Layer 5 of a small transformer language model trained on English Wikipedia (8 layers, counted from 0, width 128).
A neuron's activation on a vector x is GELU(weights . x), where the dot is the dot product.
The model reads these tokens: " Pat" "ink" "in" " &" " K" "ath" "ry" "n" " Gro" "dy" "," " and" " music" "ians" " Est" "e" " &" " Al" "ana" " H" "aim"

The vector x that enters this layer's MLP at each token. A number n stands for (n - 500) times 0.0082.
0 " Pat": 590 537 490 315 434 339 615 394 477 577 444 575 509 295 565 665 447 573 590 535 380 468 703 548 579 558 544 374 354 491 450 487 408 487 621 597 655 527 579 608 352 455 669 657 356 638 487 433 687 590 465 641 439 670 551 343 361 483 484 422 509 651 576 628 416 507 616 484 426 717 592 527 406 590 342 548 468 313 561 247 481 531 372 680 564 558 601 686 352 546 310 371 306 536 421 375 537 621 484 731 210 446 543 456 494 496 561 452 331 607 690 363 588 594 542 324 162 508 475 573 376 347 604 467 610 427 706 334
1 "ink": 540 639 624 455 446 472 507 471 420 491 552 591 435 446 444 494 427 622 563 640 404 460 544 383 476 483 526 383 379 499 445 602 400 503 524 662 540 496 551 639 495 482 650 633 441 634 545 402 534 624 454 524 577 538 634 329 440 452 312 462 558 654 699 521 386 580 664 531 504 726 718 549 268 480 339 473 577 400 622 321 497 635 530 740 606 370 575 507 371 605 252 300 339 506 374 359 466 669 602 647 187 222 474 593 415 508 423 468 323 670 679 404 500 629 426 396 205 481 538 563 400 282 663 710 632 376 580 372
2 "in": 580 464 567 539 454 504 442 431 477 461 641 649 351 395 370 586 429 651 596 754 336 576 493 406 443 488 596 445 362 577 525 685 347 461 507 558 562 478 525 558 562 578 714 692 539 634 441 479 664 498 354 563 406 567 671 275 475 473 488 367 564 647 779 352 460 507 638 459 426 554 606 454 398 597 277 449 492 544 527 307 460 570 395 704 557 479 624 502 476 537 207 351 406 515 445 495 446 607 475 694 215 244 559 636 488 487 491 546 361 637 584 350 554 717 369 303 245 405 420 538 462 333 556 675 698 348 654 381
3 " &": 400 611 524 464 395 459 450 543 463 469 439 604 446 385 615 710 367 718 480 594 443 604 527 527 431 485 520 421 428 507 428 622 390 535 620 546 582 463 541 510 462 535 755 545 614 672 434 395 571 427 517 636 334 606 504 248 405 646 306 512 572 633 623 487 204 597 604 515 465 599 658 479 565 502 353 460 454 420 506 213 545 331 426 741 486 479 595 461 417 512 155 288 252 484 375 599 461 664 546 633 387 275 517 538 524 473 581 617 445 600 723 549 620 640 427 436 134 463 460 585 493 436 643 519 522 465 731 392
4 " K": 422 562 506 383 449 433 507 575 453 434 578 597 549 443 576 474 379 672 434 618 519 598 652 455 532 572 466 474 314 545 503 495 327 555 719 521 452 500 629 463 492 527 706 469 424 683 474 607 451 413 419 570 480 428 467 233 441 507 594 517 368 607 721 653 497 670 606 654 418 557 714 597 332 551 442 468 359 428 519 388 484 497 404 694 510 475 516 400 390 441 240 374 138 525 312 362 545 614 536 612 256 467 507 610 423 620 478 426 235 565 781 392 519 621 534 466 185 493 740 600 460 479 673 592 579 473 660 410
5 "ath": 496 665 546 479 456 552 451 510 446 500 560 613 439 453 261 500 447 581 425 757 502 593 652 503 411 600 596 420 251 700 667 547 403 441 564 513 336 585 447 481 553 361 606 610 417 751 578 471 429 523 343 448 521 608 497 122 433 532 422 465 350 673 654 566 412 631 608 632 448 639 722 521 309 466 438 346 409 538 548 427 528 650 507 652 506 391 606 524 307 562 285 302 300 446 478 440 554 520 661 645 216 321 398 501 479 596 720 458 498 462 800 446 637 492 585 487 225 419 600 552 566 416 576 611 542 364 565 366
6 "ry": 601 622 644 565 471 376 461 514 482 517 341 569 461 529 275 500 535 712 509 676 524 651 395 457 448 574 640 355 324 560 586 593 243 334 552 496 403 578 564 545 472 544 719 645 450 810 498 537 539 386 395 458 379 667 661 84 550 588 504 499 604 706 706 496 349 606 570 678 435 490 711 451 324 597 487 417 473 542 534 421 510 545 531 577 539 376 570 525 269 498 377 350 320 449 451 404 508 695 587 683 327 320 416 489 417 532 498 386 480 442 766 468 577 581 426 366 215 354 510 398 557 544 621 580 385 520 590 337
7 "n": 491 583 648 483 496 336 322 389 398 497 550 608 484 497 281 525 407 632 586 650 430 461 401 495 515 473 617 467 381 555 755 658 199 308 549 519 437 451 490 506 509 537 623 711 519 798 534 563 624 350 455 654 223 585 590 294 598 645 621 480 549 550 692 569 533 582 694 787 386 537 593 441 380 599 483 350 384 542 366 380 435 506 489 566 469 414 401 493 344 610 292 314 239 612 478 604 491 681 408 639 374 442 354 608 492 605 482 483 448 537 677 418 540 624 498 303 290 533 514 441 486 505 636 560 344 477 781 309
8 " Gro": 463 629 506 313 442 267 443 623 462 573 409 695 560 488 525 580 407 548 558 533 502 572 560 510 345 445 521 391 416 543 684 510 102 467 596 593 448 414 562 497 469 530 790 678 423 830 636 512 556 486 465 539 235 527 570 240 544 621 482 481 458 643 581 579 345 699 632 673 293 423 749 559 469 470 442 435 384 428 457 330 460 421 471 571 623 416 480 526 386 616 278 299 317 548 265 643 560 572 364 635 449 502 601 517 532 502 590 320 524 582 488 334 590 712 509 382 206 490 605 488 538 457 578 465 565 625 627 453
9 "dy": 541 551 665 387 571 288 464 448 492 599 213 647 677 517 317 553 468 599 640 639 511 518 476 464 502 686 461 279 291 493 628 621 248 424 550 555 444 473 521 435 418 595 732 613 482 880 527 612 461 398 446 693 370 635 540 337 621 634 339 488 488 676 484 532 575 553 448 621 251 507 760 572 447 589 540 299 499 643 442 392 566 363 462 557 511 485 442 496 301 474 189 374 278 548 338 550 523 654 516 570 326 500 481 571 491 597 537 448 444 552 552 410 519 547 603 442 201 509 408 378 513 518 625 575 417 679 664 415
10 ",": 496 710 532 325 372 515 474 529 401 459 437 666 467 457 447 775 517 506 496 659 571 469 481 599 470 509 615 459 354 458 641 520 382 485 534 624 526 533 635 494 477 637 851 458 527 654 502 512 610 441 458 701 412 620 509 283 472 718 327 370 411 598 503 595 536 554 623 634 282 513 658 553 454 601 509 420 548 417 438 381 486 372 377 676 521 367 484 519 258 495 303 262 368 615 365 503 415 592 406 633 485 336 637 502 422 543 526 658 373 579 699 424 447 588 691 389 109 407 531 552 476 353 687 500 417 467 549 246
11 " and": 502 625 448 494 382 471 460 583 518 409 473 535 510 314 571 682 440 594 465 575 546 548 539 663 372 442 596 472 394 507 518 458 482 514 583 576 509 411 442 575 543 642 644 556 596 632 418 524 549 556 485 618 534 574 418 179 415 622 438 428 538 535 508 579 372 656 600 545 479 643 617 509 567 596 493 544 575 434 454 142 408 358 492 694 520 449 462 498 406 424 297 272 267 562 386 440 445 547 405 626 225 353 692 532 358 422 543 618 449 530 653 628 507 699 687 439 108 418 592 643 349 333 654 654 548 365 730 345
12 " music": 497 688 526 380 497 516 520 685 612 409 491 573 526 541 488 426 494 638 479 620 578 483 499 516 332 356 565 397 216 459 565 612 545 585 617 410 511 669 523 669 490 489 578 561 477 486 502 649 634 472 457 525 489 518 639 321 402 440 363 508 473 547 514 563 400 471 460 644 575 600 733 570 498 681 471 611 493 373 545 257 468 321 515 607 632 339 403 425 388 424 231 336 436 416 283 542 545 640 628 745 150 451 676 582 437 499 491 472 316 594 803 414 542 590 564 364 64 454 622 573 516 426 602 507 599 335 559 401
13 "ians": 605 678 642 565 429 362 531 463 450 474 379 541 415 553 569 451 467 728 580 734 459 461 388 629 377 500 661 253 300 338 644 596 466 533 546 528 577 588 544 538 494 544 638 522 471 560 452 688 719 445 415 383 319 712 711 328 425 573 454 425 618 459 595 450 584 499 441 703 534 514 727 593 359 661 457 571 593 486 596 324 439 375 458 582 561 370 548 548 461 380 376 376 369 468 482 379 415 733 424 588 179 368 603 616 455 413 492 650 408 513 666 320 630 590 441 286 259 420 416 543 532 380 542 694 489 270 683 357
14 " Est": 555 841 667 199 303 469 514 567 361 383 259 546 501 451 654 493 387 646 536 600 510 340 539 598 334 497 659 338 438 578 586 607 272 531 613 584 727 567 497 336 577 470 504 528 427 593 596 669 541 500 522 618 353 571 452 359 268 491 508 301 371 477 734 613 469 494 526 606 601 693 636 471 426 669 458 566 377 507 634 360 347 477 366 568 589 396 456 539 404 569 339 513 362 492 527 508 507 687 352 615 267 559 416 580 350 425 540 487 403 567 707 308 544 597 523 558 204 480 601 622 593 428 563 471 559 520 663 389
15 "e": 683 653 705 523 422 452 462 645 335 412 332 548 585 336 516 467 472 568 430 687 518 463 510 457 262 677 468 375 373 550 541 738 434 540 512 769 529 393 515 417 493 625 662 791 322 736 479 626 513 520 478 533 258 702 415 208 517 458 404 454 576 669 629 595 520 428 363 451 539 596 618 541 524 775 232 538 402 435 588 421 523 587 395 688 466 345 421 502 363 639 541 436 360 461 631 377 427 522 481 627 265 463 435 385 477 436 588 489 342 500 565 466 498 594 560 392 323 489 476 594 462 380 545 605 520 362 745 382
16 " &": 492 668 506 554 358 441 424 514 336 359 199 534 505 425 642 734 360 669 448 587 507 536 451 570 345 542 533 490 553 463 684 697 424 562 540 673 489 429 526 390 470 539 680 667 441 721 396 418 441 448 423 601 272 662 478 196 507 587 403 549 586 620 607 618 368 517 566 507 528 594 660 495 633 555 321 568 388 460 509 347 511 361 355 736 390 345 361 441 361 583 312 331 340 552 405 589 390 557 629 745 320 409 550 428 427 551 651 586 538 561 635 539 555 602 487 509 188 458 484 641 425 413 618 447 421 471 720 545
17 " Al": 571 635 389 492 427 470 613 514 495 510 405 577 603 486 646 515 273 691 355 576 477 471 506 426 299 512 478 448 500 540 670 667 302 610 587 562 523 448 546 365 467 678 691 616 544 676 572 689 501 308 414 544 388 530 430 228 524 510 511 393 506 541 663 585 632 648 445 595 472 540 606 475 362 473 388 633 293 427 490 385 522 516 317 490 464 429 608 417 457 498 317 379 327 642 287 515 553 582 592 637 302 514 528 369 390 536 619 482 469 587 692 284 465 678 720 421 27 516 627 683 400 520 462 435 667 499 682 423
18 "ana": 530 578 591 537 373 584 451 545 478 587 422 643 623 429 319 433 482 712 479 704 412 412 619 375 279 634 380 273 307 432 658 596 391 520 665 568 582 582 610 352 505 477 679 520 293 805 550 638 323 487 497 618 476 501 404 345 429 588 326 337 525 688 563 517 469 392 396 481 327 550 588 634 523 667 367 569 457 598 596 418 559 422 444 655 424 416 489 600 270 487 305 345 310 483 478 590 531 519 611 596 219 440 498 446 573 614 564 630 406 588 730 307 576 476 673 564 157 576 594 560 482 474 535 646 479 445 613 464
19 " H": 483 567 457 415 371 462 513 512 413 359 393 474 522 435 640 537 466 528 472 711 409 644 648 513 451 655 492 516 345 533 506 572 258 404 650 614 572 502 666 485 323 571 716 496 427 635 409 594 415 369 453 543 204 437 517 266 585 465 428 368 466 684 555 593 317 585 705 667 336 400 662 456 281 635 399 577 442 461 519 594 493 492 367 630 466 312 362 529 447 518 320 454 277 616 476 645 407 508 499 788 284 351 593 570 423 591 667 494 361 646 641 323 638 721 519 488 297 494 702 524 516 421 530 622 648 466 719 468
20 "aim": 495 513 513 317 390 479 505 409 517 353 489 655 526 427 330 400 293 617 431 744 520 459 585 332 505 537 402 434 229 637 560 508 353 534 541 544 415 541 406 534 378 537 546 700 383 691 489 528 309 452 395 446 523 668 622 249 567 451 514 508 488 750 478 674 527 672 519 763 383 727 614 564 408 584 500 556 499 590 590 510 561 529 490 596 549 398 633 625 367 443 228 412 304 460 436 564 406 540 651 692 316 485 509 422 395 720 635 478 449 530 532 418 594 383 734 410 233 346 659 641 540 342 532 801 450 351 509 444

Each question shows the input weights of one neuron of the MLP. A number n stands for (n - 500) times 0.0016.

n440: 550 569 577 502 354 500 516 454 445 638 582 396 556 629 585 377 401 498 481 491 488 566 543 507 406 432 483 557 535 632 527 459 308 571 454 659 568 518 495 520 509 396 366 394 477 389 477 475 476 434 500 428 440 533 595 512 574 452 587 477 429 410 541 500 584 626 492 577 498 599 334 513 555 422 362 552 484 517 413 495 476 560 534 365 590 529 423 493 486 654 443 550 591 572 413 547 472 402 625 555 462 617 452 486 495 484 479 578 496 623 495 385 354 387 521 384 514 596 614 490 502 471 440 504 457 745 525 485
On which three tokens does it fire most, strongest first? 17 " Al", 14 " Est", 8 " Gro"

n428: 525 514 399 539 485 564 546 478 450 537 569 397 474 564 455 539 355 545 493 556 469 453 560 451 519 607 455 636 520 384 459 576 502 377 498 548 547 434 483 558 540 449 391 502 498 517 408 500 608 683 444 498 414 448 416 414 385 422 437 456 528 575 479 428 455 505 563 546 644 443 495 520 476 608 450 603 447 488 505 589 502 530 362 544 350 472 355 517 604 466 759 358 544 300 584 473 461 540 566 632 540 440 392 557 465 724 647 525 430 505 396 568 397 505 335 531 596 459 446 594 387 463 526 465 530 644 639 525
On which token does it fire most, and how strongly? 15 "e", at about 1.9

n353: 559 552 390 622 448 391 482 466 578 498 500 637 433 542 554 513 586 419 389 608 455 444 561 429 419 505 594 480 491 482 510 527 584 549 462 493 556 484 412 423 484 493 393 539 460 544 543 495 410 461 597 334 644 423 481 528 591 412 456 323 526 544 569 545 592 568 463 562 460 490 505 459 568 563 509 366 347 632 614 502 421 476 449 541 669 460 461 440 566 362 486 361 432 556 537 571 358 617 586 520 637 498 538 346 581 484 482 530 485 484 404 584 549 473 505 516 459 643 601 637 519 500 445 522 301 580 534 524
On which token does it fire most, and how strongly? 20 "aim", at about 1.8

n292: 556 364 399 713 410 398 497 485 492 458 399 422 518 351 403 554 517 513 477 544 500 384 262 465 605 617 441 508 518 371 470 510 495 392 365 568 566 571 563 669 411 448 460 699 495 542 580 420 461 620 623 539 448 391 546 364 477 519 649 448 391 640 429 551 396 523 416 601 532 423 412 498 556 426 370 427 562 540 500 443 368 636 636 534 518 667 567 492 508 508 455 377 549 420 475 656 513 668 516 487 565 521 331 417 454 471 581 545 535 567 574 472 482 410 485 699 531 633 475 603 587 492 468 462 484 518 418 595
On which token does it fire most, and how strongly? 6 "ry", at about 0.69

n233: 629 383 380 619 629 515 457 597 538 453 590 411 531 362 379 408 420 553 448 391 728 600 470 383 582 506 488 469 289 603 491 452 589 444 706 536 548 609 451 445 542 554 494 329 531 454 408 254 494 662 451 321 569 521 377 399 455 378 473 451 593 431 472 511 420 596 407 486 664 527 533 634 506 395 525 445 409 518 426 514 635 494 358 658 459 555 626 668 447 304 538 450 571 481 484 480 552 441 459 568 594 479 588 452 554 535 436 448 544 549 500 317 471 511 517 829 667 601 581 581 415 491 418 580 497 566 401 410
On which token does it fire most? 5 "ath"

n365: 415 546 449 606 500 477 583 541 460 771 484 478 563 618 520 413 345 500 479 479 587 498 538 471 423 547 471 468 426 514 664 595 594 556 659 456 588 414 425 491 480 371 536 442 681 542 583 445 395 451 579 564 385 467 568 521 477 421 431 537 476 482 435 424 545 541 422 447 397 439 462 487 443 628 514 593 562 531 610 447 531 476 417 516 404 544 512 411 557 521 507 383 454 368 478 421 468 616 586 473 516 632 637 486 346 502 458 428 535 406 521 447 388 475 402 489 564 435 466 604 507 521 566 413 410 502 696 522
On which token does it fire most? 17 " Al"

n252: 476 459 521 444 413 621 509 625 476 568 498 387 447 526 556 439 620 489 636 436 573 393 472 560 529 438 616 527 502 495 481 552 527 488 565 478 482 531 535 555 588 557 460 539 509 442 505 619 396 537 602 404 491 446 428 484 400 540 502 507 533 431 448 541 538 498 401 399 371 412 583 568 582 436 520 556 557 483 424 523 465 436 543 271 514 496 587 421 507 477 549 517 373 511 377 521 551 462 440 575 389 575 572 560 617 491 611 523 463 479 488 434 625 325 475 633 511 385 594 495 453 390 636 407 272 514 707 420
On which three tokens does it fire most, strongest first? 12 " music", 14 " Est", 11 " and"

n190: 569 457 446 525 600 500 567 532 562 420 422 525 494 558 436 553 396 629 522 511 586 571 478 500 389 505 567 549 317 577 602 460 474 487 483 455 430 673 469 537 536 440 393 535 502 439 586 453 443 374 548 571 504 522 554 493 549 455 614 496 492 433 523 517 556 496 315 420 511 652 525 506 594 487 664 437 474 393 462 449 679 489 559 655 598 542 465 648 485 478 540 615 395 553 428 430 517 296 476 401 561 551 534 506 453 526 459 445 448 468 405 500 507 598 410 455 498 363 458 505 504 449 461 540 487 459 462 511
Its two highest activations, in order, are on tokens 20 "aim", 12 " music"

n1: 361 530 513 546 503 388 629 479 597 467 587 657 597 550 535 674 457 399 481 565 492 426 564 461 535 459 508 572 353 481 596 399 481 539 731 463 619 542 574 368 378 384 658 555 503 421 535 427 596 446 396 562 492 597 475 522 334 539 391 495 467 526 545 401 475 548 482 619 725 440 453 399 441 369 460 525 664 414 371 599 630 539 517 592 451 625 419 399 497 307 481 444 642 386 513 560 557 472 344 331 654 453 423 532 371 511 405 489 578 357 373 563 413 618 559 373 596 590 463 500 519 392 539 500 542 554 438 412
On which token does it fire most? 10 ","

n448: 496 475 518 284 504 511 504 496 478 300 472 532 511 634 475 219 670 422 485 660 324 694 534 574 464 523 668 732 372 446 629 436 525 463 536 424 426 620 493 663 386 287 641 467 408 368 540 594 493 628 420 396 600 522 701 720 640 706 431 227 627 465 337 432 664 557 355 522 338 415 440 554 736 421 239 339 615 459 684 543 448 485 359 742 423 528 638 507 304 566 747 567 521 585 406 613 678 589 394 468 475 470 411 422 447 602 591 438 514 572 319 556 471 375 414 410 511 765 426 413 636 622 521 531 504 482 292 234
On which token does it fire most? 10 ","

n479: 277 489 346 392 475 402 519 429 537 584 409 444 495 390 595 565 621 503 425 541 380 639 491 650 560 524 514 635 453 541 601 362 582 405 470 404 653 540 570 305 651 610 403 583 500 441 390 610 544 497 694 475 553 590 612 547 388 497 500 586 497 548 438 440 540 530 375 464 603 465 594 541 318 413 383 583 492 460 483 254 727 361 538 492 564 566 558 369 570 478 550 533 516 492 424 386 481 565 436 546 556 576 549 355 517 503 503 436 584 511 593 529 431 492 405 612 535 354 513 653 366 370 331 609 399 519 544 619
On which token does it fire most, and how strongly? 11 " and", at about 0.93

n339: 517 488 533 588 529 300 498 507 418 481 466 561 418 534 539 609 573 463 401 505 479 477 667 436 409 437 517 562 557 446 532 428 348 490 498 559 429 528 479 453 555 505 434 493 403 514 427 306 505 569 462 530 581 529 478 426 458 459 619 429 516 573 512 589 493 477 490 516 588 412 476 507 572 591 521 490 500 444 480 584 651 536 436 488 541 523 613 510 452 578 529 505 662 447 520 405 451 442 607 362 502 355 616 387 750 524 524 417 502 502 452 482 450 423 546 669 491 384 606 522 309 384 317 520 695 474 521 547
Its two highest activations, in order, are on tokens 15 "e", 5 "ath"

n263: 445 391 523 642 526 482 405 582 719 592 485 527 495 361 477 532 484 477 497 590 444 502 529 562 594 464 447 455 386 543 398 495 439 568 508 468 630 696 583 520 503 457 435 634 490 580 633 360 409 428 588 503 490 408 398 578 581 457 493 508 493 532 540 319 362 553 525 618 500 560 513 421 330 652 449 407 441 445 543 444 581 437 527 510 617 480 503 521 631 528 482 392 461 401 701 549 515 555 541 469 649 576 437 302 425 220 350 555 510 464 484 413 464 338 485 497 540 533 455 406 669 476 456 547 555 551 576 592
Its two highest activations, in order, are on tokens 6 "ry", 3 " &"

n502: 464 423 425 516 588 454 505 542 459 544 475 507 461 523 512 562 672 660 439 545 473 546 531 327 537 522 394 515 652 535 400 535 440 359 448 442 522 584 406 599 404 425 537 338 515 485 457 588 411 368 655 572 474 487 674 574 383 430 572 702 519 539 527 562 500 391 546 518 594 484 552 460 490 433 530 525 560 554 581 448 387 487 603 430 579 485 664 490 549 566 375 500 450 432 334 457 525 485 525 398 488 626 574 382 667 533 566 704 404 558 425 524 289 356 368 550 428 545 473 460 436 551 507 435 580 335 570 526
On which three tokens does it fire most, strongest first? 3 " &", 12 " music", 4 " K"

n446: 533 397 562 402 664 545 406 571 634 603 517 620 503 488 520 573 560 595 464 613 603 333 491 388 494 710 354 587 428 491 355 367 494 617 480 491 335 358 548 415 407 382 474 583 564 635 512 529 611 494 694 427 624 518 352 440 442 439 559 429 466 429 619 339 518 564 452 385 478 387 460 649 430 482 584 554 579 719 571 485 449 506 481 559 545 435 420 599 793 482 539 292 562 347 608 384 550 464 452 567 380 445 567 517 503 509 479 443 633 418 421 588 321 629 617 391 587 553 503 488 533 615 463 403 367 453 763 289
On which three tokens does it fire most, strongest first? 15 "e", 11 " and", 9 "dy"

n413: 571 285 580 564 585 509 556 360 507 523 572 489 500 550 616 527 600 448 673 455 529 537 592 465 515 406 592 522 432 444 484 557 511 552 482 514 434 583 421 348 583 478 528 450 493 423 487 580 358 408 538 516 600 482 551 570 469 514 517 379 547 468 502 371 322 531 485 560 507 643 512 498 337 515 518 394 627 330 514 433 427 500 420 527 550 489 507 523 521 507 557 403 526 536 401 484 466 511 529 531 589 392 456 659 502 457 383 360 528 498 470 606 484 454 520 496 588 455 546 437 520 578 468 446 564 593 626 657
On which token does it fire most? 1 "ink"

n359: 449 398 539 521 608 466 442 533 611 489 484 573 670 585 549 550 461 614 450 567 646 468 546 643 500 578 646 505 427 373 515 612 528 605 538 529 584 617 365 601 464 328 527 548 519 407 533 345 511 438 612 599 620 520 500 438 558 353 569 615 511 487 467 489 506 448 569 558 578 447 500 453 475 566 393 475 362 494 483 276 409 526 415 497 615 382 489 421 537 441 661 377 641 474 412 438 378 503 494 450 621 566 267 405 624 517 542 356 481 417 457 658 416 305 462 500 563 787 386 602 607 415 644 505 372 528 461 322
On which token does it fire most, and how strongly? 12 " music", at about 0.13

n128: 479 556 503 451 568 440 487 548 579 531 430 577 562 377 565 592 612 585 577 479 314 308 574 470 505 555 466 497 373 600 487 553 446 497 560 570 563 523 487 674 470 574 448 482 560 542 551 648 181 454 603 482 478 518 645 479 391 479 475 649 520 371 477 353 524 584 464 546 300 465 458 543 459 462 576 619 643 439 519 467 576 569 384 403 586 490 390 513 484 482 401 403 341 471 409 515 651 426 396 536 609 447 523 600 497 474 363 420 642 452 424 594 443 444 525 597 563 510 437 567 664 589 463 535 529 449 424 365
On which token does it fire most, and how strongly? 9 "dy", at about 2.1

n367: 472 439 548 544 474 539 543 437 409 428 527 502 577 481 547 412 507 533 612 569 489 442 418 482 428 601 528 442 760 527 390 469 607 500 547 466 482 371 590 539 681 418 562 544 406 472 443 509 541 477 601 687 435 493 671 548 399 514 443 507 483 511 594 552 561 417 478 439 524 541 495 400 613 381 529 454 477 378 588 464 433 559 375 564 514 513 413 500 544 495 611 488 465 468 520 608 459 526 472 493 564 407 601 482 377 473 316 548 620 566 339 331 518 435 487 489 460 372 484 385 465 502 478 507 530 532 495 641
On which three tokens does it fire most, strongest first? 2 "in", 16 " &", 14 " Est"

n347: 447 422 631 492 510 382 478 539 530 280 466 505 601 396 599 479 492 573 522 525 353 517 431 598 434 497 536 425 340 480 404 435 594 477 488 396 490 377 567 486 510 342 536 413 585 480 522 389 595 644 620 498 446 540 601 520 598 390 401 569 507 493 442 534 625 437 548 530 628 592 431 606 539 715 485 540 515 536 510 422 503 553 596 369 598 312 473 420 356 485 585 666 630 611 465 488 574 389 592 326 562 634 559 428 598 550 463 523 559 539 619 564 355 573 429 512 466 493 519 451 533 424 479 459 497 471 456 440
On which token does it fire most? 12 " music"

n42: 548 419 488 649 574 470 506 481 554 458 357 426 651 490 623 530 500 485 398 302 525 464 558 500 417 540 488 421 557 385 610 506 434 456 529 564 530 452 476 440 605 527 489 614 464 439 416 514 524 498 455 492 487 516 518 484 573 427 487 475 558 466 506 558 576 411 585 467 551 564 452 435 525 500 485 583 525 462 518 479 412 556 426 630 549 440 438 478 582 510 629 422 422 502 530 473 455 506 443 492 438 452 594 494 488 394 455 476 560 525 614 564 610 512 533 523 677 428 536 529 391 414 494 521 528 471 450 549
Its two highest activations, in order, are on tokens 15 "e", 16 " &"

n391: 532 374 421 500 375 617 371 476 520 559 575 551 479 581 592 332 666 509 517 498 521 579 485 551 576 583 327 599 365 641 608 448 564 354 451 429 563 514 447 594 495 505 479 435 535 551 536 624 568 524 536 422 571 502 520 573 569 373 523 437 527 514 423 407 584 405 526 426 498 429 557 587 507 642 524 534 552 473 428 305 439 571 359 543 585 599 442 471 576 551 473 417 557 536 596 423 543 461 515 405 560 493 349 605 420 531 543 524 534 459 419 530 517 524 344 397 599 425 409 369 451 402 626 567 645 431 524 369
On which token does it fire most? 2 "in"

n463: 500 497 415 536 526 377 497 466 558 471 500 566 486 552 622 551 476 450 335 602 497 547 678 527 333 655 555 481 603 458 648 475 559 560 492 438 475 602 491 511 614 534 489 366 456 500 565 472 463 531 560 475 346 431 577 483 754 620 454 622 478 369 561 503 500 299 328 573 515 488 450 413 525 466 439 363 559 570 612 570 413 480 455 689 428 375 554 400 370 474 509 521 570 850 443 514 508 300 451 475 478 709 455 503 447 313 514 589 446 421 497 655 500 556 517 477 464 429 599 435 546 627 687 377 538 438 273 467
Its two highest activations, in order, are on tokens 16 " &", 10 ","

n123: 557 430 505 390 593 434 553 500 572 407 593 437 571 361 547 357 616 475 495 283 480 547 586 542 512 530 355 525 520 382 437 433 545 641 594 511 520 562 424 408 431 515 390 505 611 589 226 610 424 480 576 587 654 474 503 452 468 356 633 427 534 646 431 497 482 557 642 442 526 436 495 641 395 542 647 632 580 492 565 467 562 492 479 565 472 529 518 352 441 404 497 522 536 545 502 497 538 544 487 325 449 621 440 606 303 525 564 492 621 470 665 536 434 500 532 500 455 581 478 479 410 577 348 485 438 533 463 450
On which token does it fire most? 4 " K"

n434: 447 580 621 529 518 573 534 431 595 562 513 565 552 436 482 428 454 553 575 491 536 476 486 541 515 481 512 606 532 520 650 394 415 495 396 453 333 478 457 416 443 469 437 529 518 523 401 469 471 480 566 418 448 619 596 491 560 360 575 383 487 478 660 482 519 555 485 482 393 610 410 523 360 507 518 475 500 569 509 493 557 514 328 417 409 496 527 398 514 455 596 473 697 574 461 468 453 461 412 502 465 505 602 559 507 518 339 516 612 507 654 485 561 598 502 547 473 577 441 524 470 376 268 530 620 603 538 592
On which token does it fire most? 17 " Al"

n366: 470 536 584 472 369 532 469 426 502 463 420 533 500 468 540 534 382 509 643 551 545 619 560 540 436 503 527 464 471 550 563 507 615 679 439 495 474 606 590 475 472 486 355 505 587 410 647 531 532 515 539 350 440 453 470 614 540 380 512 456 562 526 601 428 612 633 599 399 467 428 425 469 369 424 445 554 514 351 492 529 657 545 518 543 439 556 358 685 397 519 473 586 514 518 572 396 483 522 510 598 439 359 483 683 465 527 439 478 491 481 490 498 515 486 436 697 500 420 277 558 422 522 373 507 401 639 469 338
On which token does it fire most? 1 "ink"

n227: 408 428 371 454 558 445 492 414 639 508 516 508 440 470 654 477 509 415 478 326 476 526 416 571 657 698 439 559 358 387 559 511 546 569 596 500 400 553 538 598 354 694 500 298 415 620 540 554 672 544 533 428 397 464 559 541 532 466 396 614 587 341 556 629 475 583 655 554 399 480 522 447 404 433 668 527 586 428 520 433 503 625 517 451 648 464 551 637 685 416 412 333 441 322 490 535 348 506 522 428 568 458 537 410 418 546 470 407 430 368 536 766 503 436 484 643 535 484 563 511 409 555 516 505 475 468 516 440
On which token does it fire most? 4 " K"

n5: 569 429 445 587 524 474 586 460 539 558 455 435 427 556 492 528 716 576 528 591 515 567 541 424 614 337 513 622 502 435 570 591 542 464 469 580 459 331 606 369 554 406 525 547 475 487 490 477 464 627 517 523 536 459 502 432 417 568 611 460 508 482 506 406 524 442 461 557 531 487 515 475 546 506 361 447 377 535 517 398 449 444 451 475 494 468 599 508 610 456 489 368 490 362 478 589 462 461 492 437 567 453 502 508 415 333 604 342 492 502 543 474 500 623 456 563 597 451 566 434 519 532 548 549 515 500 490 637
On which token does it fire most? 2 "in"

n302: 513 526 528 424 467 491 483 485 407 617 599 548 510 571 636 390 516 536 574 418 534 471 527 519 523 446 507 368 439 377 495 394 500 544 479 450 610 513 566 405 413 461 574 382 426 421 612 552 590 413 535 571 442 471 459 635 600 545 624 513 500 437 409 476 473 515 575 506 504 410 540 552 447 526 549 522 526 404 415 496 500 502 495 491 636 527 435 375 405 543 612 622 504 530 392 580 448 555 480 502 525 391 579 580 563 422 533 537 405 629 549 648 443 598 440 567 523 567 589 382 586 493 527 344 440 395 438 382
Its two highest activations, in order, are on tokens 10 ",", 12 " music"

n390: 538 567 320 478 524 630 578 609 640 505 390 439 434 455 364 564 341 457 532 521 653 470 354 584 497 762 629 451 627 492 590 544 677 455 474 467 528 561 619 583 474 698 531 595 482 392 539 536 492 471 513 547 525 535 331 492 451 573 462 482 463 394 485 554 543 456 443 524 519 547 190 456 495 407 461 450 458 433 421 495 457 360 475 526 444 384 312 534 412 524 433 381 502 549 543 416 374 468 687 588 475 578 616 444 486 608 532 384 455 523 452 581 447 381 565 594 647 581 556 547 564 497 560 409 492 635 521 396
Its two highest activations, in order, are on tokens 16 " &", 10 ","

n218: 470 464 448 454 553 440 394 482 570 500 509 401 434 644 464 584 515 500 543 530 509 500 678 443 323 439 390 500 539 475 519 547 398 565 460 557 560 462 489 437 549 473 423 527 538 429 559 374 489 518 596 570 506 419 547 550 381 575 272 432 530 524 371 473 636 449 485 600 575 399 516 633 543 534 538 553 592 411 561 538 516 491 567 502 498 448 398 415 539 502 509 542 567 511 517 666 575 456 541 464 496 426 650 575 417 391 505 532 502 689 530 515 399 522 435 500 496 327 538 395 385 458 426 548 602 583 406 650
On which token does it fire most? 12 " music"

n375: 623 471 543 472 453 481 449 540 621 385 573 557 510 568 644 404 640 448 403 468 309 505 572 430 634 635 481 537 551 582 531 453 508 612 576 528 740 555 346 434 482 447 500 573 296 265 511 513 651 454 527 474 597 467 528 522 590 411 423 578 472 405 521 471 489 421 529 524 472 483 409 423 492 624 582 362 455 456 825 367 350 374 584 351 568 608 415 403 508 430 495 419 492 510 520 637 604 519 468 492 686 503 371 464 586 377 559 427 528 481 486 518 417 619 431 492 442 479 469 539 519 560 572 363 585 503 381 548
On which token does it fire most? 14 " Est"